Layer 3 of a small transformer language model trained on English Wikipedia (11 layers, counted from 0, width 128).
A neuron's activation on a vector x is SiLU(gate . x) times (in . x), where the dot is the dot product.
The model reads these tokens: "ug" "ust" " " "1" "9" "8" "1" ")" " and" " its" " follow" " up" " Now" " and"

The vector x that enters this layer's MLP at each token. A number n stands for (n - 500) times 0.0071.
0 "ug": 639 433 447 758 332 443 407 366 856 483 609 507 714 188 710 225 346 526 572 417 563 621 472 614 929 496 618 631 424 438 476 423 401 569 510 575 361 501 478 486 242 450 473 489 500 287 705 298 551 480 473 515 479 696 451 597 558 141 515 381 211 267 458 652 752 661 437 501 573 701 449 590 537 410 467 343 763 472 361 457 574 381 376 428 296 566 543 822 673 503 464 446 510 494 523 469 306 627 444 564 357 634 571 606 366 496 237 825 334 573 565 595 649 458 439 498 597 355 652 582 329 391 458 634 487 663 455 280
1 "ust": 651 482 500 656 361 381 429 455 767 418 704 563 711 136 565 189 226 657 658 437 626 715 620 592 896 380 600 643 369 353 505 437 471 551 554 540 403 431 416 466 268 521 473 578 640 258 699 301 538 503 609 511 552 708 551 667 550 165 547 387 231 213 460 707 645 637 291 458 576 646 465 495 507 367 373 528 817 502 300 447 583 267 453 404 352 556 524 746 527 541 328 358 513 420 449 473 300 548 574 570 382 645 539 620 350 474 307 778 376 593 525 539 656 480 593 509 566 433 622 526 281 451 452 605 517 623 427 442
2 " ": 763 318 306 548 399 549 397 429 617 651 524 466 789 197 485 128 497 567 400 380 590 499 542 519 696 461 425 424 389 430 540 92 490 323 688 563 422 707 500 466 422 492 654 615 679 261 613 345 510 488 440 573 482 737 559 500 731 134 425 510 468 347 515 511 818 586 297 377 522 505 443 754 509 476 242 324 654 342 507 401 649 575 499 410 288 575 563 496 429 480 460 272 545 557 680 801 381 724 583 532 596 782 444 393 348 571 439 541 366 715 564 492 592 692 416 597 658 567 750 405 455 409 518 527 401 324 544 452
3 "1": 690 425 337 568 513 510 322 466 501 705 586 365 684 235 559 63 671 628 428 507 760 418 601 428 542 567 549 539 365 342 424 258 672 466 573 618 538 598 734 588 259 400 596 481 657 360 562 258 439 643 262 613 518 556 497 470 561 285 514 713 350 437 465 485 849 549 281 508 414 534 500 552 367 425 172 563 819 297 493 390 553 432 473 609 436 479 427 680 488 674 342 419 495 621 596 730 526 753 702 435 470 690 389 267 421 456 339 484 391 704 764 538 640 736 439 578 533 404 678 314 301 492 404 498 394 482 497 396
4 "9": 633 535 531 556 498 532 558 555 383 681 507 480 670 173 588 228 618 589 417 432 564 473 592 347 601 480 445 406 396 279 565 225 567 509 710 593 516 621 616 648 367 235 473 575 614 245 516 215 467 601 450 445 502 831 520 561 570 398 432 546 345 354 150 427 718 580 324 399 418 564 590 526 468 490 239 539 709 271 586 479 566 482 526 308 430 427 668 472 587 873 517 556 439 571 725 708 392 746 626 510 448 695 482 478 363 441 241 478 441 697 658 606 757 643 314 580 640 328 745 478 375 610 300 487 382 556 302 292
5 "8": 539 260 589 489 492 569 593 673 345 646 546 403 590 261 476 493 469 583 361 344 497 475 451 306 669 392 633 482 505 402 408 274 489 487 646 687 509 516 664 543 246 352 405 562 548 277 513 368 540 604 460 611 409 938 548 566 548 453 566 533 466 338 142 307 589 698 278 329 396 566 548 567 383 639 254 471 740 327 584 582 474 649 536 380 254 385 538 589 627 822 519 647 432 587 622 594 360 763 724 479 552 576 493 400 382 451 278 493 481 716 766 636 723 628 349 594 565 282 715 553 301 391 413 579 339 704 359 294
6 "1": 602 263 558 430 410 474 591 566 383 546 610 386 582 245 563 421 472 631 312 355 624 573 460 366 429 452 583 554 413 296 309 281 552 419 583 628 509 507 607 469 205 566 457 602 725 284 617 453 577 745 440 737 409 774 495 679 626 355 474 437 432 479 382 396 568 591 304 408 455 662 499 548 319 591 334 526 755 302 668 471 398 461 557 495 233 431 479 872 498 561 373 609 322 692 721 474 449 736 513 678 395 597 461 294 479 474 241 564 528 627 759 740 545 813 380 550 438 451 830 529 337 298 500 498 350 733 407 270
7 ")": 640 357 628 495 455 498 515 482 673 660 568 394 602 148 625 397 451 717 341 374 283 486 521 781 803 427 627 515 466 186 575 302 356 384 439 730 478 550 491 499 229 640 578 617 610 472 416 390 630 543 418 633 536 768 472 657 604 53 216 633 348 433 580 417 576 550 497 461 331 724 460 577 534 508 369 553 706 466 455 471 423 520 539 511 167 377 488 884 433 444 440 770 538 576 573 498 415 709 388 438 484 463 501 387 548 241 270 592 550 660 528 759 426 592 392 460 557 659 631 567 258 361 593 437 508 476 560 359
8 " and": 545 221 879 644 337 523 494 460 590 555 644 417 567 322 562 507 329 825 569 494 463 451 511 489 696 415 500 436 457 262 596 320 436 427 403 912 610 375 504 575 345 456 456 524 807 447 440 329 528 415 461 692 601 507 249 575 571 253 344 496 245 345 569 690 657 674 385 516 386 687 270 604 501 377 469 569 589 459 883 548 527 272 490 532 352 236 590 711 396 448 462 579 584 557 503 682 377 495 295 639 397 482 409 609 573 274 365 477 591 694 421 531 485 665 603 674 625 613 605 541 179 374 631 398 498 332 379 605
9 " its": 353 311 658 601 425 450 471 539 576 462 453 770 681 456 775 328 594 860 650 598 339 582 775 594 615 563 632 427 426 413 424 320 352 604 600 648 580 400 408 402 204 493 391 616 746 665 444 266 489 528 558 588 538 665 353 670 377 381 448 389 303 371 350 549 535 681 380 598 390 654 248 632 324 524 384 639 712 351 786 423 682 415 239 514 439 198 528 561 479 697 309 381 530 683 729 470 336 654 324 468 408 382 531 503 420 399 424 541 606 601 595 516 582 452 515 400 339 807 550 544 220 256 536 448 425 448 662 503
10 " follow": 597 332 325 528 520 470 338 803 591 407 678 535 530 206 822 281 422 643 643 509 524 529 693 562 533 476 650 521 380 349 369 479 627 319 720 655 704 585 521 385 201 593 226 720 538 387 686 450 468 583 601 768 420 755 370 420 573 411 518 509 316 267 354 428 626 439 590 513 415 501 369 579 315 657 412 502 574 469 494 511 761 24 404 510 459 545 414 511 444 639 437 454 609 454 617 619 441 548 399 366 505 607 402 544 489 497 465 598 617 840 780 747 491 485 538 674 359 465 430 402 154 301 492 441 331 413 462 525
11 " up": 707 412 440 641 464 385 463 595 378 575 477 323 560 428 607 376 479 701 393 492 571 739 718 701 666 605 667 635 460 426 290 338 462 436 404 479 533 500 358 580 403 341 448 661 558 433 414 264 499 411 557 523 457 634 345 639 493 385 408 427 499 124 505 492 891 494 565 500 412 668 512 793 372 539 349 533 472 239 649 395 829 192 391 567 510 712 447 575 562 449 742 460 545 345 798 427 317 581 497 448 409 688 483 464 648 593 483 624 547 884 578 667 393 619 414 614 652 453 446 316 286 292 295 455 567 413 370 189
12 " Now": 649 311 412 588 577 456 421 376 491 522 641 411 462 285 516 443 480 541 574 462 517 526 582 486 676 528 671 565 548 268 780 383 538 261 787 863 548 554 474 459 367 574 233 519 463 160 604 192 481 587 336 732 421 695 456 442 547 369 486 296 206 108 536 516 524 634 458 531 609 605 387 723 457 459 370 510 586 495 456 312 693 312 444 414 471 428 470 554 537 700 583 431 580 727 811 459 375 510 423 637 549 672 598 494 665 438 349 764 529 782 712 569 630 559 405 639 532 455 280 568 513 249 361 411 496 527 244 376
13 " and": 600 260 791 669 498 531 588 449 477 521 630 399 502 399 471 595 359 793 563 531 414 425 562 477 660 459 377 483 390 238 574 379 379 513 469 763 532 256 478 489 311 436 491 399 821 394 489 327 542 522 481 733 533 519 278 584 741 291 455 504 288 230 594 717 686 661 389 567 374 643 213 599 510 284 435 677 558 362 820 632 478 344 340 549 437 145 566 504 477 673 441 474 465 558 576 684 370 444 347 707 517 617 524 572 487 598 446 547 401 710 562 538 404 725 506 652 657 531 463 527 260 162 613 518 603 333 258 659

Each question shows the input weights of one neuron of the MLP. A number n stands for (n - 500) times 0.0017.

n2 gate: 473 757 507 529 458 422 370 641 594 382 565 519 434 364 553 295 618 590 468 462 361 545 514 506 437 301 382 621 451 516 444 680 565 477 454 425 642 577 678 589 482 811 308 577 521 542 453 563 743 638 692 574 554 420 455 714 387 506 453 284 638 713 500 456 355 440 410 557 486 359 461 416 532 599 536 562 467 651 490 519 507 670 520 367 404 416 408 607 271 413 228 488 579 509 577 478 643 513 556 401 325 579 575 656 541 624 466 436 440 377 596 431 435 543 409 700 506 660 278 469 428 546 493 454 448 514 573 520
n2 in: 603 497 404 395 451 494 474 457 438 309 674 411 522 654 443 628 485 515 594 540 564 457 447 487 463 479 608 358 500 364 688 299 481 638 541 548 474 497 515 484 615 619 582 452 485 475 520 628 480 403 362 542 435 442 411 403 776 552 467 522 401 485 444 448 430 534 426 578 416 723 656 415 605 371 383 402 398 291 314 426 646 410 471 466 551 392 500 466 604 611 694 575 457 526 322 552 447 548 548 378 565 681 660 377 493 430 520 586 394 567 593 698 305 539 403 537 369 557 843 310 525 417 549 490 566 442 736 667
On which token does it fire most, and how strongly? 10 " follow", at about 1.1

n229 gate: 513 593 423 482 479 433 468 605 352 531 520 424 524 304 627 490 368 525 471 566 415 479 290 487 457 492 516 592 357 530 511 535 644 500 548 417 345 581 475 595 390 659 543 612 598 542 356 536 406 414 461 503 474 249 536 527 545 402 549 576 541 559 520 639 343 409 523 624 522 425 575 458 649 475 386 529 360 443 660 534 387 422 607 419 367 448 677 281 416 556 582 405 470 490 408 572 560 558 537 593 538 487 465 585 525 467 398 589 468 462 606 481 351 500 456 464 376 555 564 572 397 400 413 487 505 469 528 392
n229 in: 566 618 398 556 452 533 519 560 342 476 589 461 454 320 644 510 400 526 508 617 497 386 202 519 581 382 531 473 397 529 396 591 594 554 549 433 293 681 294 606 372 605 466 510 571 623 413 494 415 377 460 547 651 296 468 420 574 414 525 470 575 555 528 511 404 456 344 652 465 404 561 653 418 432 418 514 331 462 695 516 465 376 519 484 426 459 615 352 454 535 461 386 387 550 463 550 497 557 488 545 626 440 539 488 639 489 458 576 629 534 566 481 427 461 442 524 427 551 464 491 486 421 380 419 557 503 529 403
Which token does this neuron like most? 13 " and"

n252 gate: 607 590 570 409 707 459 479 463 555 384 743 435 485 454 439 360 594 563 509 408 549 569 518 578 528 452 340 453 471 567 553 609 520 621 468 600 476 581 492 643 413 634 542 423 321 445 645 447 582 595 764 404 460 494 565 536 494 453 542 381 480 506 451 509 380 237 511 545 596 429 365 514 406 467 557 369 538 555 438 537 544 408 527 551 482 489 579 517 631 702 612 500 555 508 379 440 422 216 525 451 506 421 506 497 445 558 503 525 686 444 454 468 338 535 435 489 419 529 341 353 666 482 575 652 715 206 407 416
n252 in: 534 422 406 274 497 360 473 573 500 649 549 549 370 283 657 464 574 480 364 431 481 462 559 441 370 605 587 662 584 612 379 500 634 438 424 396 382 522 601 579 600 381 435 645 536 441 571 606 516 503 577 645 506 509 494 506 354 376 170 551 527 532 570 509 483 600 538 623 494 594 568 565 779 397 386 545 563 214 500 444 392 365 479 570 473 426 482 411 410 462 628 328 679 497 455 345 488 554 519 368 398 527 491 662 544 532 679 535 412 593 541 467 598 613 634 556 428 608 448 541 539 509 454 380 527 426 490 545
Its two highest activations, in order, are on tokens 10 " follow", 12 " Now"

n245 gate: 618 586 480 524 551 416 396 596 549 366 548 476 517 530 481 403 544 640 505 407 477 451 457 576 553 335 511 511 506 563 536 548 445 445 611 508 491 557 601 675 485 437 517 440 379 519 477 432 281 386 438 370 538 424 519 514 584 571 628 550 505 460 369 466 357 491 354 401 506 297 609 495 478 411 362 713 472 497 609 427 478 652 542 548 439 411 647 492 563 477 537 476 589 336 479 473 536 500 402 589 586 359 410 467 503 549 604 436 595 553 562 586 396 640 361 177 640 519 503 570 635 489 565 646 574 479 424 706
n245 in: 500 581 530 511 295 442 485 595 442 568 407 466 280 569 403 551 458 459 397 714 325 497 512 388 548 531 618 640 553 480 576 365 616 411 585 528 572 515 538 614 373 476 425 486 563 592 428 447 573 611 652 658 494 595 520 429 494 464 530 576 557 588 419 398 444 516 466 610 584 346 391 555 400 381 196 544 441 467 639 429 576 536 455 570 471 304 491 295 564 404 491 517 704 354 581 585 358 500 415 518 662 351 511 572 543 681 619 313 494 449 469 456 451 544 628 434 408 425 355 390 520 515 530 701 387 553 531 488
Its two highest activations, in order, are on tokens 1 "ust", 0 "ug"

n217 gate: 412 664 590 525 508 544 444 482 489 466 513 455 413 409 506 372 514 416 574 739 540 415 425 409 569 450 560 486 590 412 691 456 417 622 546 335 616 491 484 399 562 506 346 413 516 557 527 629 581 679 408 591 427 608 595 494 608 586 533 405 540 533 495 426 458 283 641 370 681 568 392 366 393 428 491 460 578 408 523 540 445 444 391 625 465 486 358 546 342 377 593 530 335 626 469 449 394 468 577 350 514 639 406 497 434 651 590 458 331 517 280 491 500 605 594 338 478 655 681 452 399 497 521 477 557 466 761 457
n217 in: 503 640 517 611 587 445 508 456 590 527 540 615 520 440 430 341 482 369 574 602 359 402 457 555 460 441 497 456 380 558 695 455 373 615 525 399 632 392 612 553 667 520 526 490 534 462 620 530 462 523 577 548 416 514 551 545 562 399 568 367 533 629 436 480 636 434 533 591 556 541 492 486 432 520 464 295 539 534 652 383 400 387 568 564 455 608 405 558 300 541 483 569 439 459 580 419 472 439 461 630 476 472 521 455 642 488 471 438 416 511 549 508 585 452 675 426 465 566 245 801 497 620 437 556 431 336 786 530
On which token does it fire most, and how strongly? 5 "8", at about 0.81

n175 gate: 442 476 646 597 622 519 497 497 508 359 600 596 552 700 523 518 468 554 548 587 500 472 544 475 495 613 518 591 391 323 460 385 520 500 560 413 459 567 500 403 392 640 462 473 407 593 471 327 566 428 500 474 586 465 439 529 321 495 611 497 360 486 320 532 519 381 453 474 476 394 581 602 762 589 519 412 262 516 509 377 680 506 727 508 416 478 618 570 406 512 414 478 372 397 503 392 327 322 479 568 558 414 677 685 622 482 551 342 549 516 581 684 554 517 399 503 396 477 509 545 577 443 568 611 571 365 579 608
n175 in: 491 460 698 467 603 447 446 307 560 692 775 470 416 456 464 567 590 511 505 509 549 552 416 384 578 546 520 330 503 577 430 562 300 517 587 596 655 409 555 486 570 451 652 563 435 415 347 500 655 624 429 489 443 706 367 483 650 532 543 433 478 565 430 457 444 602 307 406 536 448 404 478 628 462 633 642 576 411 542 514 475 653 389 597 475 379 455 450 611 476 457 458 366 534 521 438 508 492 458 419 524 274 545 476 681 567 567 673 407 538 432 413 442 356 606 536 409 594 458 541 425 405 471 575 533 560 432 580
On which token does it fire most, and how strongly? 9 " its", at about 4.8

n17 gate: 613 545 549 420 568 494 432 408 578 684 647 680 392 592 377 419 539 500 563 619 320 523 485 471 553 497 611 445 485 458 585 466 503 759 567 533 572 545 421 605 489 461 506 626 443 454 482 528 506 411 444 405 486 577 432 467 453 483 431 392 514 638 505 368 704 312 611 664 500 494 546 396 491 503 418 465 456 453 506 517 675 464 645 461 500 376 333 566 736 556 817 395 445 592 562 500 413 544 347 591 571 351 553 409 442 527 616 492 509 351 546 503 488 414 627 529 533 529 447 362 570 430 446 448 680 662 602 746
n17 in: 525 550 564 544 574 402 210 302 461 459 513 553 488 404 341 433 488 560 560 526 300 396 431 416 512 626 591 439 347 497 506 608 503 635 552 590 484 369 477 570 593 443 321 658 565 434 456 438 455 600 422 441 449 512 530 658 383 421 425 442 563 736 480 676 383 327 595 544 561 524 434 524 491 573 503 457 256 569 253 649 470 472 494 485 528 391 335 590 470 448 626 335 364 590 574 533 440 460 467 633 494 637 395 444 360 704 535 683 485 348 509 592 527 500 673 563 535 503 245 362 530 488 525 585 636 497 490 476
On which token does it fire most, and how strongly? 5 "8", at about 0.9

n103 gate: 450 557 484 437 473 366 272 591 530 503 419 506 540 497 537 469 550 514 542 494 580 527 398 609 524 550 573 552 623 500 577 532 393 354 627 462 370 497 431 657 414 615 440 474 589 673 494 421 410 445 549 387 425 606 617 450 619 627 500 273 331 667 383 586 438 658 299 368 262 374 361 543 653 468 527 411 500 373 615 413 518 356 472 583 453 703 602 482 647 529 589 579 478 452 327 488 796 327 437 452 396 432 418 347 378 535 599 333 512 612 536 454 497 625 506 530 597 460 441 532 466 454 744 522 662 540 330 537
n103 in: 525 762 654 509 553 440 671 557 330 694 497 337 758 416 497 519 529 557 340 604 542 488 363 470 503 418 519 449 391 549 418 343 440 306 536 584 478 608 463 545 466 620 444 449 478 568 728 638 475 710 555 469 429 448 397 423 316 613 457 467 547 427 576 397 633 545 364 374 455 547 485 515 662 547 520 566 515 611 479 450 560 567 503 619 552 346 485 443 590 426 472 609 553 480 532 456 557 570 494 487 362 669 575 513 560 459 302 284 622 506 583 372 323 613 632 479 318 386 466 490 554 449 379 412 491 280 506 554
Which token does this neuron like most? 8 " and"

n181 gate: 455 629 514 678 465 516 514 517 563 583 548 455 542 511 453 518 442 359 407 465 554 416 483 522 335 481 400 304 447 408 572 513 415 533 536 487 434 406 477 503 372 408 483 529 510 495 463 703 471 494 382 571 505 492 538 432 435 635 543 381 533 615 446 483 210 500 503 300 438 470 435 388 576 463 548 420 439 484 534 302 547 402 401 503 469 437 450 511 489 750 291 608 540 387 347 473 412 364 494 656 645 544 611 446 379 529 523 578 676 742 386 433 415 514 428 519 529 503 408 500 591 483 571 528 646 420 668 528
n181 in: 420 621 436 516 552 529 344 738 456 581 350 516 584 489 556 472 585 426 555 579 526 396 454 494 492 495 624 597 397 551 601 685 558 533 365 484 344 409 552 290 503 474 664 550 471 494 411 405 745 350 381 349 522 610 581 415 622 521 497 405 582 505 510 454 637 557 386 520 630 470 508 379 320 480 461 419 455 445 458 484 561 494 659 495 523 482 480 423 628 408 610 556 619 652 527 592 472 522 341 555 421 453 284 374 652 579 503 535 508 519 626 508 315 483 609 552 604 503 458 535 441 517 443 492 431 730 553 375
On which token does it fire most, and how strongly? 8 " and", at about 0.62

n65 gate: 651 468 368 454 549 505 438 635 412 522 448 473 427 661 581 583 285 516 461 435 580 552 506 403 454 384 621 614 522 561 492 317 486 492 399 578 350 500 476 413 630 588 572 463 557 379 272 479 447 512 470 574 637 545 544 355 514 310 750 357 695 457 518 390 513 533 489 457 491 429 464 442 445 369 451 410 567 344 531 415 601 602 432 543 506 608 660 514 603 533 683 615 582 700 628 557 661 438 566 558 587 436 567 440 526 582 620 435 624 473 486 356 458 528 555 533 591 464 500 379 433 452 514 646 536 530 482 464
n65 in: 418 562 311 648 534 579 523 606 565 559 491 397 595 704 348 701 552 565 395 365 365 506 497 438 585 544 577 466 555 599 540 379 614 616 488 467 405 538 648 463 431 509 403 329 569 341 636 466 509 509 192 538 461 538 598 500 430 445 373 503 528 453 572 414 602 583 548 679 494 500 449 483 623 383 435 394 500 484 549 497 440 611 433 442 352 690 641 347 509 439 512 415 431 649 524 349 722 491 451 389 584 661 629 602 521 584 596 414 404 519 539 538 628 558 457 494 451 454 497 397 420 626 595 405 551 475 433 540
On which token does it fire most, and how strongly? 2 " ", at about 4.6

n85 gate: 412 614 309 599 407 577 497 509 618 451 602 543 563 373 443 483 472 672 388 422 638 544 652 441 595 436 534 521 458 537 488 443 405 518 512 331 494 399 466 470 555 830 645 455 486 618 463 503 544 588 459 420 553 357 488 497 445 557 503 458 421 349 661 441 526 580 418 573 402 436 429 346 526 516 594 542 506 475 430 597 276 445 488 367 491 494 641 323 410 440 246 466 662 406 465 497 402 503 725 572 448 572 451 632 431 566 403 404 542 307 591 410 456 603 497 521 431 542 618 626 578 716 642 368 432 699 529 283
n85 in: 489 555 203 587 549 540 398 365 486 505 421 476 472 478 455 572 402 623 484 602 518 628 641 522 551 530 414 503 447 532 483 500 375 558 503 388 261 531 529 452 570 491 572 511 458 533 431 396 579 659 616 189 429 540 372 375 523 476 520 623 563 427 673 411 513 710 522 605 568 432 604 381 623 529 518 542 511 513 308 489 453 327 699 422 472 434 598 412 361 494 304 556 535 536 453 375 395 559 647 587 530 436 575 527 506 667 456 432 548 425 617 579 530 588 518 475 497 503 520 389 567 603 612 419 594 596 361 506
Which token does this neuron like most? 1 "ust"

n64 gate: 521 787 488 526 431 427 548 366 584 595 665 731 613 576 639 576 567 461 416 466 492 488 549 284 310 705 396 535 547 421 536 798 544 509 464 523 439 388 481 417 492 552 576 584 530 649 195 434 497 416 528 406 457 602 514 452 518 435 485 506 564 717 530 451 611 563 434 545 359 642 570 611 474 435 497 391 381 483 431 379 580 503 398 426 569 494 548 564 568 503 644 447 605 503 434 563 459 396 475 349 414 396 539 449 553 444 475 466 536 679 407 497 532 680 459 549 477 335 410 668 621 385 451 518 482 443 387 391
n64 in: 454 468 408 406 784 393 503 452 458 489 488 328 375 399 568 565 436 409 397 399 591 602 471 701 511 470 316 610 486 524 509 511 604 475 472 541 731 575 609 514 442 718 293 476 626 282 518 509 429 527 503 517 552 643 450 333 368 495 526 627 514 467 500 404 370 539 409 523 569 533 583 492 613 432 448 415 452 617 474 470 494 583 480 497 509 524 491 548 300 521 608 511 347 455 512 539 464 662 503 482 398 540 611 588 494 539 532 451 546 628 683 429 452 635 424 461 595 750 594 411 523 630 413 520 542 391 467 418
Which token does this neuron like most? 11 " up"

n118 gate: 605 602 308 593 505 615 505 548 493 507 566 519 340 478 669 512 462 614 502 325 479 451 565 644 563 605 393 528 510 435 384 548 545 682 510 466 466 425 517 609 460 574 643 431 554 493 474 583 598 596 393 557 480 505 581 536 518 490 575 500 577 385 395 497 432 354 537 387 329 549 517 410 552 440 577 467 553 462 380 584 508 395 575 580 556 624 581 540 591 511 328 555 437 528 591 566 533 421 318 411 480 485 377 587 524 452 445 527 594 471 473 437 490 439 648 512 486 515 350 450 457 553 518 601 261 365 355 530
n118 in: 414 503 615 507 535 553 422 543 422 485 441 431 618 472 370 566 515 510 470 457 417 547 442 578 473 493 547 592 728 325 500 507 414 326 392 412 413 597 323 549 488 500 350 486 498 722 471 397 391 508 533 492 398 490 458 526 484 375 539 495 472 495 637 539 593 541 512 563 459 498 646 487 233 553 475 520 446 500 474 532 559 438 682 562 629 498 492 470 513 467 439 502 521 564 443 450 563 456 566 412 493 577 566 591 431 647 591 525 598 547 535 693 609 653 476 608 446 434 536 634 423 526 579 589 686 410 410 581
Which token does this neuron like most? 10 " follow"

n63 gate: 473 587 625 509 690 349 518 528 518 593 415 532 503 622 638 500 108 554 571 472 483 541 391 571 569 425 435 668 569 491 627 437 405 384 545 380 503 488 472 542 606 494 448 455 533 710 413 580 594 373 516 589 403 317 488 436 485 494 580 578 368 384 564 447 612 465 567 509 484 600 580 411 491 575 533 470 539 571 609 321 419 433 625 662 376 500 524 417 539 309 335 683 334 367 455 301 402 590 645 594 561 476 615 400 553 440 478 256 364 454 418 551 571 521 469 571 506 542 558 405 461 473 713 485 431 494 404 434
n63 in: 568 458 645 511 402 204 588 546 591 565 411 614 503 486 598 476 448 399 503 536 625 497 539 514 425 430 458 586 488 541 546 558 606 320 552 760 518 577 543 541 358 572 444 631 621 494 488 503 455 604 608 544 472 307 494 482 433 492 470 618 659 483 556 432 508 289 463 503 230 466 594 574 500 428 434 471 462 505 512 605 428 453 415 731 450 421 454 491 367 604 485 448 458 329 475 494 494 398 441 374 441 523 759 565 515 612 551 578 290 464 418 468 428 635 371 395 398 408 614 482 512 604 574 624 451 577 644 454
On which token does it fire most, and how strongly? 7 ")", at about 0.75

n241 gate: 557 497 623 440 460 391 416 503 532 494 445 335 488 471 609 486 494 511 581 577 465 549 613 686 432 622 461 503 500 708 562 443 477 419 541 553 448 651 431 423 505 589 382 542 470 680 527 434 580 506 475 530 468 354 520 449 628 354 385 459 509 591 279 436 398 465 388 416 475 635 439 520 552 411 787 647 400 586 369 609 391 485 626 497 631 486 462 320 471 390 601 618 439 418 519 371 459 559 576 580 609 394 360 497 245 485 439 386 438 463 321 328 427 461 350 517 556 360 625 454 550 588 373 577 556 516 325 292
n241 in: 580 460 512 492 617 458 588 562 539 511 546 586 637 525 466 446 452 497 415 506 441 467 546 627 519 527 512 567 542 719 469 468 342 525 539 473 405 666 552 419 492 715 394 706 399 503 468 426 319 538 408 560 467 432 408 400 540 468 374 533 555 386 554 480 417 512 478 648 183 519 651 519 435 439 491 372 298 587 407 560 503 568 466 519 441 489 660 561 553 354 503 508 276 554 444 470 597 522 653 430 554 545 593 530 535 667 576 446 362 599 697 494 392 591 448 489 551 372 367 521 514 458 537 640 575 389 396 689
Which token does this neuron like most? 8 " and"

n62 gate: 492 519 483 389 438 452 618 586 456 613 523 531 439 568 696 473 623 560 555 619 502 459 445 484 409 589 503 708 534 394 439 634 500 497 505 629 421 419 423 558 478 409 636 498 412 417 574 427 594 492 458 449 387 396 459 495 591 497 600 566 694 572 439 402 495 458 430 508 640 557 386 646 771 503 537 595 571 570 513 425 518 489 661 551 553 525 375 390 516 562 341 580 475 456 514 330 469 540 656 673 638 421 508 722 519 589 506 510 489 396 430 532 513 580 498 505 540 424 479 386 497 606 334 603 424 559 458 377
n62 in: 607 358 303 490 382 360 495 528 574 560 491 516 438 519 379 416 559 551 508 579 527 453 598 303 386 555 383 591 557 456 549 505 409 590 262 557 517 619 487 532 465 435 370 457 234 500 458 523 297 554 520 277 440 669 495 505 497 598 442 530 587 565 502 614 495 347 495 434 483 397 436 348 610 576 404 430 449 558 503 447 543 541 703 497 647 365 543 601 583 552 469 572 584 527 288 382 492 508 610 551 445 513 436 602 576 497 430 508 470 554 392 579 588 544 630 500 495 484 429 426 449 457 397 554 653 523 497 529
On which three tokens does it fire most, strongest first? 13 " and", 9 " its", 2 " "

n55 gate: 669 591 569 595 436 521 459 658 417 497 486 400 509 767 142 413 363 624 509 556 549 620 532 457 638 439 597 509 670 620 434 599 353 385 528 404 403 513 609 396 465 624 384 565 506 782 639 487 474 474 570 429 316 389 439 481 548 446 584 303 555 609 552 649 566 436 417 404 377 555 460 255 479 605 371 500 569 491 421 442 535 516 551 694 392 598 421 401 544 547 406 434 598 445 400 619 351 446 460 533 512 378 581 558 395 454 618 473 500 576 540 620 407 335 503 494 590 525 459 507 359 616 603 553 488 473 820 603
n55 in: 336 458 513 515 605 488 615 443 590 380 597 524 494 459 620 582 638 470 347 500 506 633 372 690 394 512 366 459 449 482 278 482 619 569 742 557 477 338 660 592 433 292 454 536 632 450 516 641 645 447 433 503 463 526 475 487 429 579 487 579 640 460 661 428 442 354 627 823 510 503 537 613 534 579 641 449 503 461 551 593 313 455 639 601 510 443 605 497 352 426 474 666 500 553 450 352 534 436 317 599 291 674 316 452 579 566 523 564 497 393 614 401 610 490 453 764 470 528 589 271 345 430 533 456 456 476 352 415
Which token does this neuron like most? 2 " "

n157 gate: 500 717 482 500 486 556 457 357 567 522 394 522 585 343 659 503 342 399 358 408 361 397 465 461 467 563 518 494 577 589 426 407 506 447 426 584 570 625 479 497 600 299 450 398 550 503 559 527 604 539 470 230 558 374 445 448 511 446 663 472 528 445 466 582 576 561 494 503 503 469 589 489 619 609 531 542 608 380 451 519 517 535 598 462 537 404 412 464 438 289 380 433 568 589 298 365 261 483 725 571 475 599 443 286 675 402 530 607 523 522 384 503 559 506 674 553 370 452 531 560 511 457 544 588 458 697 581 652
n157 in: 280 511 574 400 449 455 529 287 331 449 408 543 648 396 674 476 303 473 482 608 507 595 533 773 449 525 462 377 516 442 513 477 490 451 548 492 500 389 493 484 539 434 408 465 549 505 524 371 541 533 410 408 497 484 620 430 407 586 495 605 477 452 600 448 417 624 634 597 556 626 583 495 508 544 694 355 616 398 553 456 508 465 511 431 519 391 553 534 618 410 576 523 519 578 310 482 560 513 557 527 329 405 575 483 662 448 511 457 436 454 448 614 555 401 595 446 399 568 497 658 463 587 435 403 521 500 329 560
Which token does this neuron like most? 0 "ug"

n129 gate: 658 603 483 484 465 529 542 491 634 336 533 476 686 536 697 607 400 357 445 355 344 508 334 568 505 374 560 693 528 598 478 463 550 415 377 376 494 608 404 339 523 324 452 338 518 549 446 400 488 550 559 429 316 551 576 585 567 582 605 370 639 441 505 486 524 378 484 644 426 587 527 596 543 569 353 514 494 531 609 465 447 537 333 545 405 510 558 325 400 612 557 487 569 369 412 562 621 506 557 486 556 580 447 407 471 483 486 470 570 476 478 539 492 382 436 584 556 459 618 663 616 334 560 544 710 533 485 539
n129 in: 566 494 509 664 464 423 608 571 550 590 617 600 432 456 618 453 532 455 367 376 575 396 485 652 503 345 433 480 551 452 534 522 718 605 579 556 523 523 558 556 529 576 445 503 474 575 619 363 532 414 542 457 536 486 467 477 338 438 532 396 494 709 547 543 473 431 571 454 485 489 671 517 303 573 457 376 432 296 366 580 438 409 497 522 514 431 537 503 640 539 387 348 488 510 530 637 570 644 578 617 560 407 417 461 526 403 526 511 582 313 508 585 664 520 239 390 613 634 333 423 388 607 610 489 363 494 348 478
Which token does this neuron like most? 0 "ug"

n189 gate: 525 466 367 648 532 536 448 412 585 605 524 463 614 444 592 517 385 571 479 514 390 296 522 350 505 510 531 376 470 453 457 531 500 615 462 456 338 489 505 565 580 469 709 515 573 417 503 578 477 634 434 503 297 379 534 508 538 443 553 519 442 427 620 595 659 425 595 492 483 259 399 441 466 475 594 541 413 508 486 471 405 505 558 315 481 541 584 604 568 578 534 593 627 523 503 526 597 370 480 610 592 565 652 523 378 534 438 534 437 471 405 530 293 201 530 431 580 449 456 361 614 489 447 557 395 454 675 476
n189 in: 421 512 623 497 542 514 544 397 415 335 380 553 425 546 491 521 445 777 630 397 513 627 581 412 376 408 539 658 607 522 647 478 560 440 442 539 589 497 567 607 334 671 396 448 567 511 390 549 425 485 558 432 418 506 464 638 658 450 618 506 441 450 398 559 492 491 433 412 430 461 446 489 539 464 687 512 431 549 485 641 644 600 588 494 352 524 442 469 555 567 357 651 593 473 540 806 403 532 642 410 559 529 462 494 623 361 467 467 564 428 565 465 591 608 714 390 569 537 532 627 402 494 485 488 795 602 506 603
Which token does this neuron like most? 13 " and"